Layer 10 of a small transformer language model trained on English Wikipedia (14 layers, counted from 0, width 96).
A neuron's activation on a vector x is SiLU(gate . x) times (in . x), where the dot is the dot product.
The model reads these tokens: "ough" " to" " have" " received" " an" " International" " D" "ark" " Sk" "y" " Park" " design" "ation" " in" " 2014" " from"

The vector x that enters this layer's MLP at each token. A number n stands for (n - 128) times 0.046.
0 "ough": 80, 151, 158, 122, 131, 107, 130, 129, 161, 75, 149, 149, 87, 125, 144, 55, 131, 116, 106, 160, 139, 155, 152, 105, 161, 78, 85, 108, 118, 68, 116, 124, 88, 159, 142, 127, 82, 120, 158, 112, 113, 115, 126, 112, 90, 204, 177, 159, 132, 149, 141, 146, 129, 120, 146, 97, 127, 147, 130, 83, 176, 79, 155, 153, 105, 166, 116, 141, 148, 116, 134, 101, 167, 113, 141, 119, 96, 221, 130, 122, 148, 116, 124, 130, 81, 146, 144, 85, 152, 140, 130, 84, 112, 125, 109, 103
1 " to": 82, 166, 174, 144, 93, 106, 123, 125, 98, 141, 116, 136, 87, 154, 155, 55, 116, 116, 99, 122, 140, 114, 143, 137, 146, 104, 114, 108, 128, 119, 134, 115, 84, 158, 130, 113, 99, 127, 138, 97, 118, 115, 125, 139, 108, 206, 177, 122, 129, 134, 143, 132, 109, 120, 147, 91, 117, 188, 139, 83, 187, 120, 136, 138, 108, 151, 133, 128, 128, 97, 142, 88, 139, 161, 120, 120, 71, 248, 121, 111, 137, 154, 111, 119, 69, 117, 128, 84, 163, 161, 129, 139, 131, 128, 123, 128
2 " have": 106, 189, 178, 134, 136, 132, 116, 100, 120, 97, 96, 118, 111, 152, 157, 26, 125, 129, 121, 127, 98, 116, 131, 123, 138, 99, 85, 118, 105, 108, 137, 160, 87, 140, 167, 109, 110, 133, 162, 81, 93, 133, 138, 129, 104, 220, 174, 153, 106, 123, 146, 156, 114, 117, 155, 115, 136, 207, 118, 110, 179, 93, 111, 161, 91, 175, 120, 106, 126, 126, 154, 147, 107, 160, 124, 119, 93, 203, 139, 127, 147, 127, 179, 125, 109, 133, 149, 65, 149, 131, 128, 126, 116, 133, 103, 147
3 " received": 92, 176, 169, 105, 111, 139, 159, 89, 126, 110, 101, 120, 113, 159, 163, 42, 146, 171, 82, 105, 94, 128, 130, 121, 154, 103, 116, 133, 94, 93, 138, 120, 106, 147, 188, 125, 73, 87, 142, 108, 117, 112, 121, 149, 103, 184, 182, 124, 120, 126, 120, 154, 115, 118, 122, 115, 152, 189, 124, 104, 192, 81, 141, 164, 87, 148, 167, 120, 108, 112, 149, 100, 133, 162, 135, 79, 101, 209, 138, 126, 152, 149, 148, 119, 67, 124, 110, 89, 127, 155, 158, 124, 157, 159, 113, 159
4 " an": 141, 150, 188, 132, 121, 150, 178, 139, 151, 131, 157, 135, 138, 190, 177, 49, 123, 172, 106, 95, 134, 105, 166, 141, 155, 116, 98, 138, 122, 60, 127, 126, 74, 149, 132, 117, 99, 108, 132, 106, 147, 108, 101, 121, 132, 182, 178, 123, 90, 143, 154, 100, 165, 138, 98, 86, 114, 202, 121, 108, 160, 101, 143, 153, 123, 122, 136, 114, 172, 102, 132, 136, 157, 120, 146, 90, 116, 199, 142, 113, 142, 185, 113, 124, 96, 114, 116, 120, 151, 140, 158, 105, 123, 203, 99, 149
5 " International": 122, 135, 118, 90, 161, 123, 172, 134, 141, 53, 102, 124, 175, 128, 155, 61, 108, 162, 83, 119, 102, 150, 158, 98, 163, 157, 135, 87, 131, 84, 93, 126, 60, 205, 105, 98, 83, 105, 104, 96, 113, 161, 150, 98, 120, 135, 186, 111, 106, 111, 108, 135, 152, 102, 138, 93, 160, 176, 117, 161, 198, 73, 161, 147, 175, 146, 139, 126, 122, 107, 149, 116, 158, 128, 103, 128, 155, 158, 147, 115, 161, 134, 127, 138, 69, 100, 143, 129, 145, 90, 118, 87, 147, 131, 92, 160
6 " D": 97, 158, 135, 87, 98, 141, 131, 152, 130, 131, 173, 159, 135, 94, 182, 83, 136, 144, 89, 141, 131, 105, 181, 191, 117, 114, 95, 103, 91, 126, 112, 149, 142, 210, 82, 101, 82, 111, 120, 103, 112, 175, 66, 85, 119, 124, 150, 112, 109, 109, 123, 100, 148, 124, 121, 132, 150, 134, 112, 165, 158, 69, 163, 197, 146, 90, 156, 95, 186, 75, 99, 123, 126, 143, 123, 155, 144, 124, 142, 151, 126, 136, 99, 169, 73, 95, 101, 61, 150, 135, 80, 115, 129, 126, 113, 168
7 "ark": 102, 114, 111, 101, 131, 135, 194, 96, 123, 79, 134, 181, 142, 99, 116, 107, 104, 129, 76, 174, 119, 153, 126, 105, 83, 168, 129, 85, 144, 100, 137, 173, 178, 201, 102, 141, 120, 147, 171, 150, 108, 134, 90, 75, 111, 174, 125, 103, 158, 98, 116, 170, 126, 141, 102, 87, 149, 135, 101, 115, 184, 102, 147, 167, 152, 123, 184, 107, 134, 93, 148, 121, 158, 124, 143, 160, 137, 71, 119, 148, 168, 148, 172, 116, 93, 108, 122, 145, 185, 90, 116, 108, 73, 109, 122, 133
8 " Sk": 74, 164, 111, 52, 88, 143, 103, 155, 54, 109, 198, 211, 130, 64, 130, 96, 133, 152, 82, 164, 113, 91, 114, 144, 110, 137, 138, 132, 151, 123, 147, 113, 115, 182, 82, 173, 124, 110, 166, 134, 129, 174, 109, 114, 124, 142, 164, 127, 163, 120, 159, 107, 78, 117, 191, 123, 110, 131, 94, 129, 114, 113, 136, 133, 138, 126, 166, 108, 155, 106, 138, 104, 117, 144, 171, 170, 183, 122, 91, 116, 128, 109, 77, 129, 109, 110, 96, 54, 149, 112, 120, 90, 114, 119, 82, 146
9 "y": 92, 116, 132, 102, 133, 144, 120, 166, 79, 17, 135, 160, 96, 94, 153, 104, 151, 162, 84, 119, 157, 127, 130, 157, 118, 131, 139, 130, 148, 39, 163, 110, 133, 179, 173, 103, 110, 123, 153, 138, 99, 168, 110, 137, 156, 144, 157, 142, 165, 96, 162, 131, 99, 149, 165, 102, 149, 77, 127, 163, 147, 91, 171, 175, 169, 111, 136, 93, 123, 96, 130, 110, 155, 118, 186, 126, 139, 135, 126, 132, 142, 134, 107, 113, 60, 135, 120, 137, 158, 106, 108, 97, 99, 148, 136, 106
10 " Park": 69, 112, 171, 113, 103, 137, 123, 114, 125, 38, 100, 136, 128, 96, 121, 122, 114, 158, 109, 131, 140, 148, 119, 135, 144, 143, 108, 96, 144, 79, 153, 147, 101, 164, 114, 118, 106, 114, 157, 137, 132, 152, 112, 124, 93, 161, 118, 123, 199, 129, 153, 121, 102, 144, 193, 79, 165, 126, 107, 151, 114, 60, 185, 190, 133, 108, 149, 178, 136, 95, 163, 99, 156, 124, 175, 142, 158, 125, 128, 147, 132, 104, 129, 155, 70, 143, 160, 105, 161, 92, 85, 68, 93, 121, 78, 180
11 " design": 149, 101, 127, 70, 92, 156, 117, 120, 173, 101, 125, 146, 147, 135, 118, 62, 156, 134, 64, 125, 140, 133, 113, 119, 148, 122, 122, 153, 122, 96, 147, 155, 143, 140, 102, 125, 133, 122, 182, 94, 92, 144, 107, 119, 97, 227, 203, 127, 164, 106, 129, 142, 124, 132, 183, 68, 153, 133, 81, 118, 124, 104, 143, 105, 135, 95, 153, 118, 104, 60, 143, 72, 124, 165, 122, 146, 168, 167, 122, 140, 125, 133, 107, 147, 65, 155, 139, 127, 141, 140, 100, 84, 118, 154, 83, 128
12 "ation": 140, 119, 157, 82, 154, 146, 125, 143, 156, 50, 123, 140, 111, 126, 127, 81, 139, 123, 118, 118, 112, 130, 123, 136, 138, 124, 136, 98, 107, 83, 131, 154, 119, 167, 163, 121, 99, 119, 141, 105, 96, 153, 99, 117, 161, 189, 203, 131, 103, 72, 125, 144, 149, 124, 149, 85, 176, 108, 79, 135, 148, 106, 195, 151, 100, 103, 142, 123, 155, 93, 126, 105, 174, 160, 119, 146, 152, 199, 111, 134, 138, 149, 114, 146, 22, 119, 132, 122, 135, 125, 110, 63, 130, 140, 103, 117
13 " in": 138, 141, 155, 163, 126, 107, 131, 186, 131, 149, 75, 102, 95, 153, 121, 78, 140, 165, 114, 86, 163, 99, 161, 120, 154, 92, 123, 112, 143, 127, 132, 129, 111, 190, 124, 106, 84, 101, 157, 102, 127, 155, 119, 136, 105, 200, 145, 112, 123, 106, 141, 121, 131, 128, 135, 105, 137, 189, 102, 107, 191, 106, 132, 141, 139, 96, 152, 91, 126, 95, 136, 102, 157, 164, 121, 129, 62, 239, 127, 135, 145, 133, 117, 133, 86, 145, 87, 89, 150, 146, 107, 89, 123, 104, 146, 136
14 " 2014": 134, 124, 169, 165, 124, 102, 148, 106, 154, 74, 100, 125, 106, 167, 111, 79, 173, 134, 116, 162, 89, 138, 131, 88, 215, 87, 120, 109, 139, 108, 108, 130, 79, 183, 175, 75, 117, 130, 129, 64, 111, 142, 69, 131, 109, 173, 167, 115, 108, 113, 131, 101, 160, 142, 158, 132, 138, 149, 77, 156, 205, 105, 159, 115, 109, 114, 146, 132, 156, 92, 138, 87, 134, 157, 112, 128, 122, 169, 117, 124, 189, 79, 62, 138, 57, 143, 126, 107, 139, 120, 127, 108, 116, 117, 123, 119
15 " from": 114, 166, 141, 150, 150, 95, 139, 170, 167, 99, 109, 99, 93, 169, 139, 63, 164, 138, 136, 92, 138, 108, 164, 159, 118, 102, 115, 88, 129, 114, 127, 134, 92, 148, 150, 115, 114, 97, 125, 106, 114, 145, 106, 154, 109, 208, 162, 112, 99, 144, 133, 118, 124, 129, 137, 114, 130, 188, 97, 112, 201, 118, 123, 151, 112, 60, 127, 113, 147, 96, 162, 100, 146, 171, 98, 132, 79, 228, 161, 102, 135, 106, 112, 133, 92, 116, 104, 94, 148, 132, 147, 129, 125, 104, 80, 169

Each question shows the input weights of one neuron of the MLP. A number n stands for (n - 128) times 0.0044.

n186 gate: 104, 131, 130, 103, 134, 106, 166, 135, 145, 117, 122, 104, 92, 140, 144, 122, 124, 144, 158, 130, 135, 84, 141, 132, 121, 142, 155, 111, 96, 127, 138, 127, 82, 111, 146, 117, 116, 132, 131, 81, 124, 145, 123, 161, 83, 177, 101, 148, 108, 103, 149, 146, 157, 140, 150, 152, 126, 164, 139, 75, 97, 100, 136, 144, 64, 169, 118, 85, 119, 175, 135, 107, 97, 106, 117, 77, 90, 95, 150, 99, 104, 121, 130, 105, 94, 155, 108, 130, 83, 128, 125, 170, 148, 102, 163, 161
n186 in: 134, 157, 102, 134, 182, 108, 125, 166, 130, 113, 111, 127, 141, 129, 122, 172, 145, 133, 102, 119, 152, 110, 112, 133, 132, 126, 165, 115, 130, 133, 177, 158, 178, 147, 52, 96, 171, 89, 156, 114, 93, 107, 163, 111, 122, 145, 143, 90, 129, 74, 140, 101, 152, 117, 124, 138, 124, 102, 100, 174, 161, 142, 116, 120, 101, 106, 121, 143, 139, 142, 135, 87, 132, 130, 142, 148, 136, 155, 135, 193, 127, 138, 159, 121, 131, 126, 78, 143, 146, 119, 145, 155, 112, 110, 157, 78
On which token does it fire most? 13 " in"

n213 gate: 148, 106, 112, 107, 183, 138, 114, 145, 140, 115, 97, 147, 145, 97, 143, 87, 160, 129, 148, 171, 127, 154, 101, 132, 95, 91, 144, 107, 151, 121, 129, 168, 159, 139, 105, 113, 129, 220, 112, 108, 93, 124, 52, 126, 144, 147, 153, 96, 100, 128, 122, 104, 130, 86, 152, 113, 124, 77, 113, 109, 82, 123, 185, 111, 146, 179, 103, 164, 159, 138, 81, 129, 185, 63, 124, 131, 167, 95, 186, 129, 107, 164, 88, 132, 108, 83, 170, 162, 76, 129, 139, 146, 103, 121, 103, 201
n213 in: 133, 70, 103, 102, 163, 147, 113, 176, 93, 112, 147, 135, 176, 124, 160, 172, 102, 109, 75, 143, 153, 152, 113, 129, 110, 131, 156, 151, 126, 149, 117, 159, 162, 140, 70, 96, 105, 151, 114, 116, 117, 122, 75, 109, 145, 151, 139, 133, 77, 115, 140, 93, 156, 137, 121, 92, 121, 49, 141, 120, 108, 105, 186, 155, 140, 164, 143, 173, 130, 127, 130, 160, 112, 104, 111, 150, 116, 84, 130, 74, 111, 148, 86, 158, 113, 149, 131, 143, 82, 173, 156, 159, 115, 119, 131, 107
On which token does it fire most, and how strongly? 6 " D", at about 4.4

n228 gate: 161, 118, 154, 122, 103, 150, 115, 104, 132, 165, 137, 116, 123, 150, 104, 152, 131, 136, 132, 111, 148, 96, 135, 146, 103, 182, 177, 105, 135, 119, 182, 107, 113, 178, 142, 169, 131, 105, 86, 131, 110, 127, 77, 146, 174, 137, 100, 124, 91, 144, 83, 140, 175, 200, 141, 159, 144, 130, 171, 100, 120, 132, 134, 131, 124, 85, 142, 92, 136, 103, 125, 163, 132, 100, 57, 174, 92, 101, 150, 147, 161, 138, 129, 133, 203, 129, 83, 104, 143, 150, 199, 122, 184, 172, 121, 132
n228 in: 81, 177, 141, 82, 157, 140, 96, 102, 84, 126, 153, 116, 119, 138, 143, 157, 115, 190, 103, 149, 135, 142, 181, 123, 116, 116, 146, 156, 107, 145, 32, 127, 141, 109, 180, 74, 159, 168, 140, 101, 188, 146, 140, 141, 104, 156, 143, 146, 113, 63, 127, 170, 117, 140, 145, 102, 124, 180, 140, 158, 134, 104, 127, 85, 128, 162, 110, 90, 172, 101, 136, 145, 159, 91, 102, 83, 171, 145, 144, 137, 112, 137, 87, 114, 96, 147, 116, 179, 131, 103, 118, 172, 118, 68, 124, 150
On which token does it fire most? 4 " an"

n21 gate: 107, 104, 122, 80, 132, 146, 126, 142, 92, 148, 142, 115, 94, 141, 80, 69, 149, 107, 74, 92, 150, 96, 145, 148, 126, 178, 128, 135, 177, 125, 72, 158, 112, 141, 124, 142, 135, 126, 113, 124, 190, 127, 129, 151, 94, 111, 143, 154, 111, 99, 106, 174, 121, 140, 165, 126, 148, 126, 140, 117, 132, 138, 122, 128, 105, 185, 112, 98, 153, 149, 111, 157, 141, 109, 128, 156, 111, 118, 112, 130, 159, 148, 104, 94, 168, 153, 124, 186, 159, 135, 170, 117, 99, 120, 185, 124
n21 in: 176, 111, 128, 112, 107, 159, 161, 82, 118, 150, 158, 106, 122, 112, 150, 92, 142, 122, 151, 164, 156, 100, 147, 159, 130, 171, 85, 141, 78, 177, 85, 95, 101, 159, 156, 123, 129, 136, 144, 162, 124, 118, 109, 168, 163, 139, 119, 72, 186, 102, 145, 119, 86, 131, 134, 84, 117, 122, 117, 126, 171, 165, 139, 118, 128, 92, 127, 125, 164, 132, 111, 131, 91, 141, 116, 138, 159, 150, 123, 131, 123, 85, 128, 97, 133, 162, 133, 115, 167, 122, 107, 128, 119, 134, 155, 171
Its three highest activations, in order, are on tokens 8 " Sk", 7 "ark", 1 " to"

n91 gate: 137, 130, 144, 134, 76, 122, 77, 183, 152, 144, 119, 129, 119, 118, 153, 128, 87, 141, 101, 166, 113, 129, 130, 130, 109, 187, 156, 107, 141, 89, 83, 124, 118, 153, 144, 113, 162, 133, 130, 104, 128, 119, 112, 118, 150, 76, 152, 166, 100, 120, 157, 130, 141, 139, 123, 117, 172, 112, 143, 144, 73, 159, 133, 89, 138, 159, 164, 166, 107, 102, 140, 151, 134, 128, 126, 151, 114, 110, 99, 179, 124, 189, 150, 162, 93, 138, 106, 131, 172, 145, 130, 154, 120, 124, 93, 154
n91 in: 134, 152, 115, 144, 141, 145, 166, 191, 140, 154, 133, 130, 151, 129, 138, 102, 100, 84, 150, 132, 108, 98, 120, 114, 127, 158, 127, 137, 137, 138, 84, 106, 115, 139, 88, 142, 106, 93, 119, 125, 155, 94, 144, 124, 155, 142, 126, 112, 141, 150, 101, 116, 116, 84, 146, 117, 88, 171, 164, 127, 72, 113, 126, 100, 111, 145, 137, 110, 124, 116, 155, 106, 169, 134, 139, 139, 109, 84, 98, 147, 125, 161, 170, 104, 133, 105, 123, 127, 183, 152, 127, 127, 161, 150, 134, 146
On which token does it fire most? 14 " 2014"

n105 gate: 99, 102, 113, 146, 146, 162, 133, 130, 119, 127, 122, 114, 163, 176, 114, 127, 158, 126, 157, 116, 133, 186, 111, 103, 78, 154, 138, 114, 118, 106, 131, 125, 106, 100, 89, 145, 124, 160, 93, 114, 112, 143, 116, 154, 118, 116, 122, 131, 160, 94, 103, 148, 163, 152, 125, 122, 130, 143, 107, 121, 174, 80, 73, 71, 111, 128, 125, 87, 137, 139, 115, 126, 38, 114, 126, 156, 129, 110, 121, 112, 172, 74, 79, 110, 119, 134, 88, 139, 86, 65, 125, 126, 152, 148, 105, 121
n105 in: 123, 146, 95, 115, 165, 96, 126, 144, 138, 127, 160, 150, 122, 196, 155, 114, 115, 97, 116, 147, 113, 129, 135, 110, 105, 130, 148, 86, 149, 148, 100, 161, 106, 149, 120, 43, 135, 133, 105, 132, 122, 143, 128, 134, 153, 134, 109, 96, 190, 114, 127, 168, 116, 115, 138, 136, 62, 184, 94, 112, 121, 86, 106, 90, 129, 148, 118, 122, 150, 166, 149, 173, 132, 152, 89, 161, 181, 129, 163, 142, 121, 135, 127, 181, 150, 111, 96, 112, 148, 140, 155, 112, 111, 121, 155, 148
On which two tokens does it fire most, strongest first? 5 " International", 14 " 2014"

n71 gate: 155, 133, 152, 147, 124, 133, 152, 166, 140, 157, 140, 160, 98, 135, 93, 147, 138, 85, 167, 109, 171, 130, 146, 91, 160, 116, 115, 146, 87, 145, 73, 135, 97, 89, 103, 78, 98, 153, 144, 122, 129, 74, 104, 136, 148, 128, 119, 130, 121, 131, 123, 109, 180, 164, 140, 132, 110, 152, 100, 154, 125, 147, 186, 146, 176, 166, 159, 140, 96, 143, 66, 148, 118, 167, 118, 128, 92, 113, 117, 143, 85, 149, 121, 103, 57, 104, 116, 124, 147, 157, 118, 150, 159, 98, 151, 86
n71 in: 137, 113, 109, 121, 122, 151, 96, 85, 118, 108, 137, 119, 84, 100, 139, 115, 120, 164, 100, 91, 126, 102, 146, 130, 148, 144, 130, 172, 131, 142, 126, 96, 107, 94, 131, 180, 116, 152, 144, 136, 190, 82, 178, 171, 132, 126, 130, 108, 151, 84, 131, 108, 146, 79, 147, 132, 135, 136, 123, 134, 107, 115, 149, 172, 190, 126, 126, 60, 121, 116, 167, 121, 147, 159, 147, 86, 75, 178, 173, 117, 107, 141, 86, 161, 136, 99, 146, 116, 175, 116, 120, 139, 148, 138, 131, 166
Its three highest activations, in order, are on tokens 13 " in", 1 " to", 4 " an"

n237 gate: 121, 126, 102, 122, 118, 102, 62, 95, 154, 108, 86, 128, 155, 181, 122, 114, 71, 135, 169, 123, 142, 133, 118, 105, 174, 150, 121, 126, 162, 111, 165, 137, 119, 132, 194, 126, 170, 140, 180, 105, 127, 142, 133, 153, 120, 128, 147, 115, 146, 125, 110, 145, 135, 120, 144, 139, 113, 142, 103, 139, 152, 132, 64, 112, 99, 140, 147, 97, 108, 122, 119, 142, 86, 123, 130, 121, 146, 194, 158, 166, 103, 124, 119, 140, 170, 125, 120, 126, 139, 92, 153, 154, 144, 130, 130, 111
n237 in: 95, 161, 188, 137, 141, 157, 126, 121, 169, 125, 145, 112, 121, 59, 120, 107, 151, 78, 130, 115, 125, 88, 177, 174, 118, 130, 130, 130, 125, 159, 77, 127, 175, 154, 159, 158, 156, 62, 160, 152, 164, 139, 131, 107, 146, 143, 79, 93, 133, 145, 130, 96, 106, 128, 109, 129, 101, 138, 145, 138, 175, 166, 172, 137, 136, 136, 181, 120, 125, 132, 96, 99, 115, 134, 128, 148, 78, 126, 185, 146, 117, 135, 164, 135, 83, 111, 117, 99, 92, 135, 99, 127, 130, 130, 130, 135
On which token does it fire most, and how strongly? 15 " from", at about 3

n155 gate: 123, 91, 92, 107, 137, 111, 127, 118, 126, 92, 73, 112, 85, 141, 153, 111, 138, 126, 109, 86, 135, 126, 105, 111, 124, 106, 166, 97, 153, 188, 140, 147, 119, 110, 166, 120, 155, 116, 135, 116, 64, 129, 91, 186, 146, 88, 165, 132, 75, 127, 51, 135, 143, 158, 119, 113, 109, 93, 119, 134, 105, 161, 145, 121, 116, 174, 127, 172, 136, 129, 162, 80, 143, 140, 151, 103, 165, 130, 135, 150, 118, 153, 157, 159, 127, 124, 164, 99, 136, 189, 142, 154, 103, 100, 139, 153
n155 in: 182, 105, 134, 134, 115, 119, 141, 134, 74, 97, 118, 125, 129, 113, 130, 164, 90, 98, 98, 94, 141, 151, 177, 107, 92, 135, 124, 116, 139, 157, 118, 138, 106, 134, 106, 109, 122, 76, 155, 156, 151, 134, 115, 92, 123, 153, 107, 158, 128, 107, 130, 152, 139, 130, 118, 98, 76, 137, 121, 162, 107, 119, 182, 169, 141, 87, 171, 92, 137, 85, 146, 151, 175, 134, 113, 126, 155, 94, 155, 160, 100, 162, 176, 77, 100, 133, 128, 160, 140, 67, 140, 139, 89, 127, 126, 145
On which token does it fire most? 12 "ation"

n191 gate: 129, 144, 90, 131, 138, 136, 124, 114, 177, 118, 130, 180, 144, 97, 146, 105, 100, 138, 147, 135, 170, 130, 78, 111, 135, 114, 150, 110, 93, 162, 106, 121, 100, 160, 154, 151, 135, 154, 116, 152, 140, 104, 78, 166, 158, 150, 139, 118, 137, 154, 133, 144, 117, 88, 174, 99, 133, 153, 137, 124, 141, 107, 129, 119, 87, 126, 130, 143, 139, 107, 108, 125, 60, 120, 111, 138, 125, 118, 117, 117, 174, 158, 126, 85, 101, 126, 138, 206, 118, 136, 212, 118, 135, 180, 160, 134
n191 in: 146, 117, 115, 100, 130, 149, 165, 123, 96, 87, 115, 137, 96, 134, 129, 143, 100, 146, 153, 211, 155, 122, 126, 125, 160, 130, 85, 66, 134, 126, 167, 133, 128, 144, 138, 126, 150, 156, 122, 131, 69, 121, 120, 135, 136, 104, 126, 100, 118, 147, 159, 143, 153, 124, 116, 113, 103, 137, 139, 149, 169, 126, 96, 115, 94, 134, 126, 78, 164, 176, 163, 150, 85, 134, 90, 144, 109, 127, 158, 144, 216, 70, 111, 105, 133, 115, 145, 143, 126, 106, 144, 102, 172, 119, 158, 121
On which two tokens does it fire most, strongest first? 14 " 2014", 7 "ark"

n142 gate: 139, 67, 149, 152, 116, 131, 181, 106, 112, 132, 95, 136, 140, 119, 150, 121, 104, 138, 160, 135, 154, 123, 93, 140, 148, 124, 135, 115, 88, 140, 123, 132, 118, 112, 72, 153, 108, 237, 189, 149, 133, 137, 151, 150, 114, 139, 155, 129, 126, 75, 146, 111, 152, 115, 126, 138, 137, 127, 221, 125, 167, 136, 149, 71, 125, 118, 91, 135, 197, 113, 110, 119, 132, 60, 171, 160, 116, 138, 95, 135, 118, 138, 104, 158, 72, 108, 140, 143, 96, 131, 161, 150, 147, 92, 152, 134
n142 in: 114, 116, 118, 79, 65, 152, 147, 138, 126, 113, 102, 125, 150, 122, 171, 91, 91, 110, 127, 123, 137, 109, 154, 71, 103, 93, 156, 201, 125, 145, 105, 128, 135, 162, 191, 132, 105, 137, 113, 112, 175, 129, 192, 114, 152, 120, 148, 113, 121, 149, 128, 126, 121, 109, 118, 169, 139, 85, 63, 128, 179, 145, 158, 119, 101, 169, 118, 181, 84, 105, 134, 142, 130, 184, 105, 86, 153, 174, 90, 172, 98, 142, 120, 115, 144, 132, 134, 99, 114, 144, 121, 90, 104, 140, 150, 142
On which token does it fire most? 1 " to"

n243 gate: 121, 130, 77, 137, 182, 130, 103, 192, 131, 121, 135, 149, 92, 119, 123, 142, 108, 120, 137, 148, 160, 123, 80, 77, 107, 170, 83, 133, 131, 123, 150, 109, 114, 118, 109, 102, 110, 152, 140, 127, 153, 126, 185, 68, 112, 123, 87, 126, 128, 142, 124, 106, 104, 54, 124, 159, 85, 107, 140, 149, 84, 108, 140, 161, 117, 100, 156, 142, 154, 166, 139, 136, 121, 148, 74, 85, 100, 110, 149, 126, 129, 111, 115, 134, 148, 108, 150, 157, 124, 127, 191, 91, 115, 90, 140, 126
n243 in: 139, 109, 140, 151, 152, 83, 154, 98, 106, 129, 143, 119, 132, 95, 149, 130, 152, 96, 133, 192, 90, 173, 115, 137, 179, 133, 163, 155, 132, 91, 134, 95, 150, 149, 155, 152, 160, 183, 114, 151, 132, 122, 99, 122, 124, 120, 207, 179, 122, 108, 149, 117, 133, 135, 132, 113, 89, 95, 102, 137, 187, 109, 154, 158, 156, 127, 141, 137, 105, 127, 139, 132, 154, 113, 141, 136, 103, 77, 137, 135, 122, 134, 76, 121, 63, 91, 121, 125, 88, 100, 145, 117, 121, 146, 99, 181
On which token does it fire most? 13 " in"

n223 gate: 138, 121, 133, 101, 139, 106, 95, 108, 128, 110, 110, 129, 143, 133, 88, 111, 147, 81, 115, 135, 104, 104, 166, 75, 53, 76, 108, 114, 150, 138, 110, 155, 104, 92, 115, 118, 118, 113, 87, 93, 183, 126, 117, 118, 100, 130, 121, 106, 159, 171, 162, 126, 145, 80, 123, 168, 100, 140, 128, 118, 137, 151, 82, 87, 109, 144, 154, 137, 131, 121, 138, 130, 152, 78, 139, 104, 165, 124, 119, 161, 111, 100, 108, 97, 115, 131, 133, 168, 148, 176, 92, 147, 117, 65, 153, 95
n223 in: 153, 138, 172, 118, 111, 129, 133, 95, 157, 166, 107, 124, 167, 116, 122, 68, 150, 148, 63, 168, 144, 104, 117, 117, 87, 99, 65, 94, 47, 113, 101, 171, 140, 130, 138, 112, 182, 92, 135, 108, 179, 134, 125, 103, 106, 108, 97, 96, 127, 166, 146, 127, 82, 68, 136, 159, 95, 189, 135, 75, 143, 155, 135, 61, 134, 106, 138, 137, 133, 139, 165, 71, 135, 140, 146, 134, 155, 96, 117, 117, 118, 74, 103, 99, 128, 89, 140, 193, 165, 147, 116, 118, 114, 129, 112, 120
On which token does it fire most, and how strongly? 14 " 2014", at about 0.6

n98 gate: 100, 111, 122, 106, 113, 129, 108, 137, 127, 106, 128, 145, 126, 107, 124, 132, 160, 135, 129, 122, 146, 108, 132, 97, 142, 144, 132, 127, 89, 168, 83, 132, 146, 152, 115, 138, 99, 194, 153, 128, 104, 114, 129, 113, 164, 109, 129, 125, 78, 132, 96, 83, 148, 90, 136, 171, 152, 128, 104, 146, 142, 93, 124, 161, 109, 157, 175, 124, 132, 61, 101, 143, 112, 121, 152, 171, 138, 94, 113, 122, 143, 168, 124, 152, 125, 159, 87, 104, 78, 108, 130, 112, 141, 95, 98, 89
n98 in: 167, 125, 110, 116, 104, 141, 96, 147, 127, 101, 97, 84, 137, 151, 141, 124, 127, 126, 161, 105, 126, 138, 129, 93, 120, 111, 165, 106, 148, 125, 142, 174, 155, 159, 123, 151, 140, 115, 76, 132, 161, 92, 114, 123, 144, 189, 128, 120, 133, 86, 93, 148, 134, 80, 111, 96, 125, 96, 114, 94, 137, 130, 65, 141, 123, 152, 166, 126, 100, 113, 84, 116, 87, 112, 147, 143, 181, 129, 115, 124, 130, 158, 127, 126, 151, 118, 96, 79, 116, 101, 153, 160, 123, 168, 143, 116
On which two tokens does it fire most, strongest first? 7 "ark", 12 "ation"

n113 gate: 137, 168, 177, 43, 113, 151, 165, 135, 159, 144, 133, 148, 156, 83, 93, 146, 152, 159, 137, 112, 143, 136, 142, 159, 140, 130, 142, 108, 90, 128, 130, 157, 161, 121, 160, 167, 131, 135, 41, 131, 156, 154, 144, 90, 124, 149, 126, 167, 107, 125, 115, 137, 98, 151, 103, 134, 130, 152, 131, 161, 133, 128, 114, 78, 109, 101, 107, 125, 106, 111, 92, 122, 111, 91, 109, 148, 163, 153, 175, 101, 124, 112, 172, 119, 101, 150, 150, 183, 102, 112, 109, 126, 162, 120, 121, 180
n113 in: 182, 123, 191, 119, 130, 171, 72, 131, 103, 120, 118, 135, 87, 134, 96, 113, 131, 132, 142, 157, 134, 146, 118, 128, 121, 62, 133, 83, 161, 113, 143, 84, 134, 143, 99, 84, 115, 123, 202, 97, 143, 126, 131, 72, 164, 156, 157, 138, 91, 141, 131, 115, 126, 133, 87, 148, 137, 160, 151, 107, 146, 125, 131, 116, 144, 134, 118, 108, 152, 155, 134, 164, 94, 85, 118, 94, 105, 138, 133, 172, 101, 115, 130, 130, 137, 108, 139, 101, 154, 161, 104, 147, 111, 134, 125, 174
On which token does it fire most? 6 " D"

n32 gate: 68, 138, 101, 160, 138, 90, 118, 97, 142, 181, 171, 92, 102, 128, 171, 132, 166, 147, 145, 114, 109, 129, 91, 109, 89, 142, 95, 143, 145, 175, 98, 99, 45, 124, 155, 150, 176, 157, 95, 164, 173, 171, 134, 111, 125, 76, 114, 115, 108, 144, 117, 145, 123, 132, 144, 150, 159, 197, 132, 129, 176, 141, 138, 103, 154, 109, 113, 138, 162, 76, 92, 132, 130, 132, 142, 168, 184, 163, 146, 87, 140, 115, 158, 125, 139, 121, 128, 136, 44, 173, 121, 123, 148, 165, 139, 109
n32 in: 159, 194, 148, 146, 115, 157, 121, 155, 107, 155, 140, 159, 198, 69, 112, 110, 74, 116, 150, 136, 126, 111, 176, 169, 125, 111, 145, 139, 158, 87, 139, 139, 187, 149, 123, 107, 47, 120, 183, 115, 73, 128, 90, 165, 98, 142, 118, 51, 93, 107, 135, 96, 163, 140, 105, 132, 91, 134, 108, 108, 133, 134, 82, 135, 60, 124, 123, 139, 112, 97, 145, 142, 114, 101, 100, 112, 140, 106, 135, 180, 102, 130, 128, 152, 101, 101, 116, 110, 130, 106, 157, 147, 172, 80, 94, 105
On which token does it fire most, and how strongly? 15 " from", at about 0.8